Layer 5 of a small transformer language model trained on English Wikipedia (13 layers, counted from 0, width 64). Numbers have three digits each and are written without spaces.
A neuron's activation on a vector x is SiLU(gate . x) times (in . x), where the dot is the dot product.

Input weights of the MLP neurons that the questions are about. A number n stands for (n - 500) times 0.0013.
n13 gate: 545535670563464471440618380463561783569344298511652304390328642483480574602516266551374698637245500471424404768482618445509556466532490765268158501702326381392340654417651540412572367385585559
n15 gate: 776551441584589426412539527711449437645305560452527539733494590419668596589552485636568460639737362428225440388349480547677519609447688506406606323518432299660696333453461379435511441532300553
n17 gate: 507319699340433439562381479696614486490311707652489439465356706501502582424393234840431599561462583467557650617464194580562483295556612398432445315541783351276393771417458412292802371504516569
n19 gate: 424395459559307378422592494465402548616508481443596483682381605436450415351530940613465674565540641643592629648492419761607491604099532394399426468634645475458373438499614647459342587472446630
n36 gate: 648615374386713396283546555567443565555245434674199515444687511457622567264541534495670383454592323455585459605547355625603563546444369562543416254719513539481453319508740487459661711321456410
n49 gate: 530429550498531479519893372615443500230459711307349259834486777579640506435506492668424508577536338375319641504532767413350400348591446442518482378561496406652529473544698679418303637532467522
n51 gate: 471520436573716468428508421564416476609432520300458252475143312434546502555191659551730673563406496475554714554408521661431359407487528487391665322449593442439576406479383380563677362523518724
n61 gate: 599730459594389374487439490492492579616489775514474692493388477339655506367473622715535828536312445369497450476444390458714564705575653397368418532365530486406436743661586592597557333428487479
n68 gate: 519230383538452591428523573414500530673465409475351613523453505604635339345472535654511484469455226687501419392741578748503514718669267737572617435452500644476359478455365465475678478441490490
n74 gate: 654334677607691531693440282276536381664476601728663538598705218566436431226723620577440548386442527617515669403366545672526413640534678368580608724466517524618635526410612547400420555526428422
n75 gate: 231455360393518447424566505154487555575324416480355630334567184607259456745498440687644499658659393531549389480552447546364538637515546557547661449668390465359506581591669554184501429701691490
n102 gate: 486684650448577557516588562474582514576516501671473567483568461271510287508696592418700332676273552396585406291670571576492518478573519349554468339591502607585596533457768359536421575578492417
n114 gate: 511439459268505722470469521417482672343749461577518448584687659732415341407375657376660472394724588582242731655665597429525422602567490702310455387551570202647548600497517559237728491566224537
n115 gate: 757590526524628656248662491413518670563519399388616447600622434304452604641423806453586617666636200472287526632448408571385626567572633386371497389517241548520447594795491532579525361560262555
n134 gate: 409483392419776653346443452466562373466506428609661231447604461359315428347377344678654590562599270740420493545374364522290601475594435391453385536441418527391687709520421400578360518609471398
n140 gate: 465595547562634625416236486423574348818616733338400572504547270632242293394717528281605542357435439300495701360603609436446582387472539437469373402522500506597747485592592596598384480545697481
n141 gate: 563589496403363657403652740325516355467688614254706466526467397620515513389628441669378522724761613625633637702647617663564717481471278425308476340395411405355472505693350310367598516661557516
n142 gate: 718192324478293561600346605610433630365430432325490344481553463537733584574601540400365489362268582672384326673472703686511564561412481438399496450640355558325230597572300583523457393407486547
n145 gate: 478518542485567482325388541442519631668654493460374387339232369322596448432408534464526566490550232400472270570522605556298535590293426465391647332577334362474656563500503389561370552847596520
n160 gate: 410508626486414504488298599556623397616532552577379211413557415432442548442456428601479473655739329775654502304580592679375450349698452389544345513672366375527594468459587681655465485504388751
n167 gate: 579575620391550648554299548598512529580316548558424535444421387371467490395795534531634457515374618416269376665557390404573465293330795487455437220404535447425635459504576539076459475763547516
n169 gate: 537301537498273543383544529622464346621479832655552553410384452679597585520570596481372501603647468599564389432746599504377551429496251564755449612577483625531389716123531699617300479249256699
n178 gate: 473410635546438638442314611496395504489533553568558524494478592607496413449603477518473528546697423722522861482622298628342523559639651580747637489412367548650399486566425482382344580550448532
n187 gate: 963411497409413488636623446587539648407516583486424654398345409473529154600577541422547639361241693430546421607196456492560511479482603536558494749483636393559579651530414442543595506365427507
n191 gate: 508596598530297440494515576443622451441266637445508467643447585288645338684471241633736502495449641549398676407771408555431611738554456577743518396450370450700265462331564492492643456696284506
n13 in: 482473734312615631397673512521592689333309589385454393495442702528743694538733306488514531604357680582402488581673508494369280489435505552677580514465520420447656593420508589549315374529697690
n15 in: 463367615508467400454512586282370461419328558523643546474315387379277636412448818492527674314320527505522643601567533306596658471667498510408575596533558521375539516575522501645529416371646402
n17 in: 449587814530794582412215479602775742442509693643282570528498736542377437550474369716496332478406454328641472551480449564590514497398577499396508474614729481409506595424704520568657357533555393
n19 in: 433461454551304388485552561561329470740472377467577383597468516434410419473499627566313734561530491527539438670578354749532602656286311440357393495663640554588455336509590610433381514559671485
n36 in: 601767561537429562454740669603422379560588343510380492578641676364665741470574437558603306676582524493603586620612440470520332527376609643536446510633602601526516288585490721421465499481683517
n49 in: 442347490285285456459724576443764586404677588653575487434510509623393527446494654594325450402293699406433455572550733278452561496643572425598460644536493502489293529213452363365644604518246667
n51 in: 630640351363353566743652749530347331725586556534605584352568538494466560345444319603440280435637506364497454400354481400621280486593575371348310778758264543642628301488599597420457507683488422
n61 in: 741358525401561372447611649494449607299409365653535519430602229644540357527379485514486571517509548692514524581724481392608494407328369453341434625382684517504617667350618433606691567296498377
n68 in: 493396654596493617648487596439610664491510402663329543502397744541492443523543292506439456428619370475461635486377494637632672488621426500720756603509789562414510452500542527363802688569496389
n74 in: 406535800526350422256397398602701551314492570438578610633337599586454377382479500486508507738401434450445543616511647533405704292477581553575327445545094306594356335460507444504325460461356703
n75 in: 466657485474591523599575438363588700570517506462626686442423334437433357482536348485494327483456432670355598330479423364615488257383525337392600533473439580308663656592321657423676541688465681
n102 in: 471599505465505401283575263667532683595611438524453619394351508396495476490634184709424473312382525396511427374661504365400666601378511479518670428635454409484306652608472327510591525561442484
n114 in: 515399673690380325605615443591666427549408411319376605656545462616495704451479354862530650433320423522447510638489577532495488454645548435440704660577794425442462343403646568215450471727603313
n115 in: 357513535306481386382652557544555375733619673436534512426551440585587515404441592421500597460353653559660437346654546284727472325375366573358461571482276656543441715457651609402263835578733598
n134 in: 471449319458463451613618571673644626427480465795583462372392589600469689729471508504441501536543535445431505550473627527355544706587786379457531336307598599529558720529356372602464517481443484
n140 in: 528486392624674439278801401618222640547460242616449487135422471485492616524479682719523569528467384426626517568397611337527436625342271531590542655620748625427506559578430561435369384701692264
n141 in: 334516383400434623359364621424813385675608408310675596564344676642494502435748546348614398561586615705803427477441494519690461518629402644492362531515403374229400520412502579335600426282650714
n142 in: 393630657293602748348508124472330454504537460481664500459299409543367571440343449501598515652442527473719594366571485260614494565730533672577513429440600522536449324447672424401513388646446355
n145 in: 518676599712583631651476462386632506453447600599612458530760450464697364574507604591347398585343403350464518612501568625384413652510634449386577727267433480437446484333394490511480498585448536
n160 in: 546612593374503412736314511410376379486506498595408361614448321440476614412625476284551332536615566577514546298358499630236435416588369385452580354543212383474552383431571508672468359488088743
n167 in: 220501444419703413452610706461379408360627631376477527458681577346587627487602521352629492529428662648704535266442519538204219367468353574545565538392612355482694592416433775602437436633721490
n169 in: 559407457356434449634552790543561280524412594452597452481540411591719399537357465227395733598373456350507506400603501310457210473511540496334530572807364531364462505286418342621444540332491801
n178 in: 458519724498527534388279576458462731452364729609562496515321524591513487507530386554489545445480319597481634590547237791589370667662664407588567291608617527412344498401619444340627559515318561
n187 in: 468495540468516440479615459521305374451479424394487394644721613745656374458218623448290401642831436408582709304394646466576384690622347499389563280304494477338503472372327472504617639268425620
n191 in: 471655557494348512547437582383564331393206634356602535589434567473546635826566335473561410445567527453505391307725449494333631855524545543684521431517341657701132218488604578461520377636408359

Each question shows a token from some text and the vector x that enters the MLP there. A number n stands for (n - 500) times 0.0055.

" S": 390584643483481336603426646361312599461730443306485454648452532719761505465568521418530413456310415474600411641560448506670432455537280509469594333482363588617616414417441300593614653297243507
The most active neuron and its activation: n140, at about 0.37

" 8": 411550431686635535657517464466523405318591542375382541353529689504204545542435405451644662458263282488598372479666582234551423356394530392559652363414457459475544349642607185363511569572368417
Which two neurons fire most, strongest first? n102, n19

"ent": 621640630582585440461436401678503406429577331590444473529278495413378704645502705377496358338381528511325362382602312369690463481612385506433504699480670515509562391702365510513630354375253506
Which neuron lights up most? n15

"ir": 414531484487419715621479482624469446568803429450628443553329518591410627512254592325248604521418549584634537555609509382527657376542532522410353440525359374323511209613641331502691636486596491
Which neuron lights up most? n141

"S": 301534313540546487622434546449339474588569305517511354784437565443562484548698521597617538549499358595803275487470432346689330612346567524310670357431442419524520350353608223506597592299415513
Which neuron lights up most? n19

"le": 454702463660682523587600419640400568584618439411438583532498548423409544691431642422359342255518488386676523450796667680486394518354483371520507678654541355472570485766505436320497600471553321
The most active neuron and its activation: n140, at about 1.1

"u": 624422333405677331454314515593482789579597788574676452600663560671506472654506548609400516376348679398664432412531352561532649358337336711525615475380394459463552396517432338510341436371640480
Which neuron lights up most? n114

" 4": 420617377600649608690549421409505408213597431425551625374509599520182537523517405502563670381216380595611430539692547283484377404439558453496700384472470323505534361490574231383554593567284401
Which neuron lights up most? n114

" T": 435369655562443475581421831497365650197520354261491578501355556585620430568477467666285286553457439521708568623406402349513229700522499461574449522426365397430673384578441505535457669466283357
Which three neurons fire most, strongest first? n178, n187, n115

" for": 482474777369503660442525275548350580467544427282339558501491747727619783532363491308458363568507421482416529575421372413597432439492484363561438509454625261601768402640678321522504499435490426
Which neuron lights up most? n114

" F": 413621495436572497631435596556451601388502183595410473547421736590611424572471513811566199429443399687660422615529475393463544498418544331538403491319391593423699449570429348718503468514304419
Which neuron lights up most? n134

"\"": 476427508433566489476583600664493487549503436228403584509337558373316676517513554492391299460507312557647534425384658622720507341294513497233458869429377520788450518597617427641552484634382580
Which neuron lights up most? n115

"ri": 565476509537496570457453362490357408514669695405728521540483656436472645676742481352359475618362760567688533463676371528560440590606392488385319537412473325432576430522570270525275687275520451
The most active neuron and its activation: n141, at about 2.2

";": 375571462354348580535373562301535794521547389460501605615479562542312688599443524377215380412407277346723394353702488486741400490318575530391635497528440448559388419527603359514566259523503362
Which neuron lights up most? n75

"s": 402670579661555620342439727679279442349672365409547553529577456485463536592596547492480403419508556464340271491721446652749444521678464462391464513334394424585339315624485325429378657297611462
Which three neurons fire most, strongest first? n141, n75, n36

"it": 359551662375512396663370692701599602679568537629545590574584758256398550586352550496546460503542496533456453434483222572494593669529534540690464546607379430257456307576485346351549413320470290
Which three neurons fire most, strongest first? n17, n191, n178

"est": 572524727784531655532373496542414429559543329348442577540320633555484515663287521536316481503561417473577483345703199534433376410536366568579581806491384263500538588607432417575647618428433300
Which two neurons fire most, strongest first? n68, n49

"D": 314459360556521706586453541401540375632465145463653461563410598471471471512608571670321528515398318429611508374684444415768236406372497482405548572454475352626492263313599246529429683527353505
The most active neuron and its activation: n19, at about 0.76

"th": 293740463542515662379521582511488446577552374337857443466339473552480493686242539410473373542470441398561303389428483259443525311582595221525638606518401400431632479620524481320556551415503319
Which two neurons fire most, strongest first? n75, n51

":": 587591613306228552539385526381594675575436456540581446610492601673391597594467535382156414325371386444605509482882450424462339595349472454405614467523540521473376401664524176607559495436461398
Which neuron lights up most? n167

"l": 454696435534551593409470410565438516427708348314557460438667629454492620681442568463406284447374598504504502412717394535456225373483449435453707466620283667290365272710487526491523412512584348
Which neuron lights up most? n142

"ov": 409489695540590450641645420522476447459538580696242598489276547496302500636275598546350375401438426495415458432602581512602391433566451373443420609504250788490481233593586425441256414337419532
Which neuron lights up most? n49

"ath": 329796515421686551545314336340440277483570566427777514372540454538500633532375592488469468453446379371441284593589486689481465399558365419625598570229441622485647646491631486326399778376376493
Which neuron lights up most? n145

"19": 464577514537468515687363504539421445308562795354524473325435706575294507458627428489525382505262430545627251384671641520481591529522349410618508666640524355396389433501540130477464219444319442
Which neuron lights up most? n102

" sh": 402575452600622753481325562366420585491578551393550387468501583539701439652488483620582381391284236554433707572561679356328538595562650458658281444195352488534584289599525433567546375548506479
The most active neuron and its activation: n191, at about 1.4

" 2": 466652441690678557567518552404645399228562546282483595344370559477179467521545341457465592354317479674557463453624482313478383504365800398603538503538462358464516440648492233479464461574265450
The most active neuron and its activation: n19, at about 0.52

" Gr": 561261481573412718515324329427359603565611531387504606685446586558557631543335532644550388323144357492645577624565676399305615453689360442698446423497442480346638341649515629541510629549288432
Which neuron lights up most? n142

"ber": 488371612640629490622540708576348438402664415591349405678394612628637560680244576382360441421367629570544482449418466527531446497302664650820462601559424454439475479461716475523449783454352385
Which two neurons fire most, strongest first? n75, n49

"d": 407455526771351675569460556690358405560568371363573486389350507388562641611220676556373413619356553524433431487695472289757220418605592402557461518511475542390511392539375512395584578397392501
Which two neurons fire most, strongest first? n51, n142

"m": 560519461488549520549085389536485462591471492353627512321467638435659428691319537448305272457442447613575599386742412578523364437346740355532359609414253483473543389556492366383345706448390433
Which two neurons fire most, strongest first? n178, n114

".": 402478578305472390529361461400416555458523476436733586452586704466238403421558478419051415403440213522668462547432482253643656336431733598483452736480354488529591399573630501534551482406498452
Which neuron lights up most? n74

"ock": 303572651597577386627402327509294457808603473440333472498369449540477576403447639364459192348524343408291451442558593628492421394391647337485220513370363466445493551575607459446550558385273472
The most active neuron and its activation: n160, at about 1.2

"ill": 462600715419720549354365357483370333402610523177736560465332614437373778497434700543347507538454503529527480593645445454574507419695520467618521480290433405683552546482638279531659480407461392
Which neuron lights up most? n141

" o": 307743460654561478592410381376273376462544663628513477345685537641548447669656600604392351405355399517505642549414441417590429596375559479665501577538607419522852371476527366611528405335644492
Which neuron lights up most? n140

",": 301531567502583591497497649406377726437604565380703619625691544531484662510295407477240401341316334328475482510679512414705444440269549668524312714401499379602433412470557380468290354622662560
The most active neuron and its activation: n13, at about 0.76

" ret": 266647545272709370710524693434537495341384563391626629362538614736668651606340517541447519542389545484693379552459639455564366635390460627575537643506282486474525424294500681688514470464391523
Which two neurons fire most, strongest first? n169, n13

"y": 355538466648514557503608586493355454368576527699520569580495392525361435679472696270312411508513522473671383596479369400484495310392524289435504432361490417529347273491303639407299713482482454
Which three neurons fire most, strongest first? n19, n13, n17

"end": 605536489622529513387488556522543362638609474355602531466143481333588807603435626476353421536442444629488388292733254263592299439340336452382487622353488582588530477572444417559519809450456480
The most active neuron and its activation: n169, at about 0.62

"ap": 385620435524511439679656414493512284499574538491435353504505772486531712657379534490354072442621416508651407380496356448491289388432561419596375449352460527495666622492539543556531677250482520
Which neuron lights up most? n160

"R": 247424455510510730599427576486521457596549265541599501693547657608534700555530537679426650544398262485551503464575491418664243416316473334503419635659629345662541262441598343556350622418390418
Which two neurons fire most, strongest first? n19, n75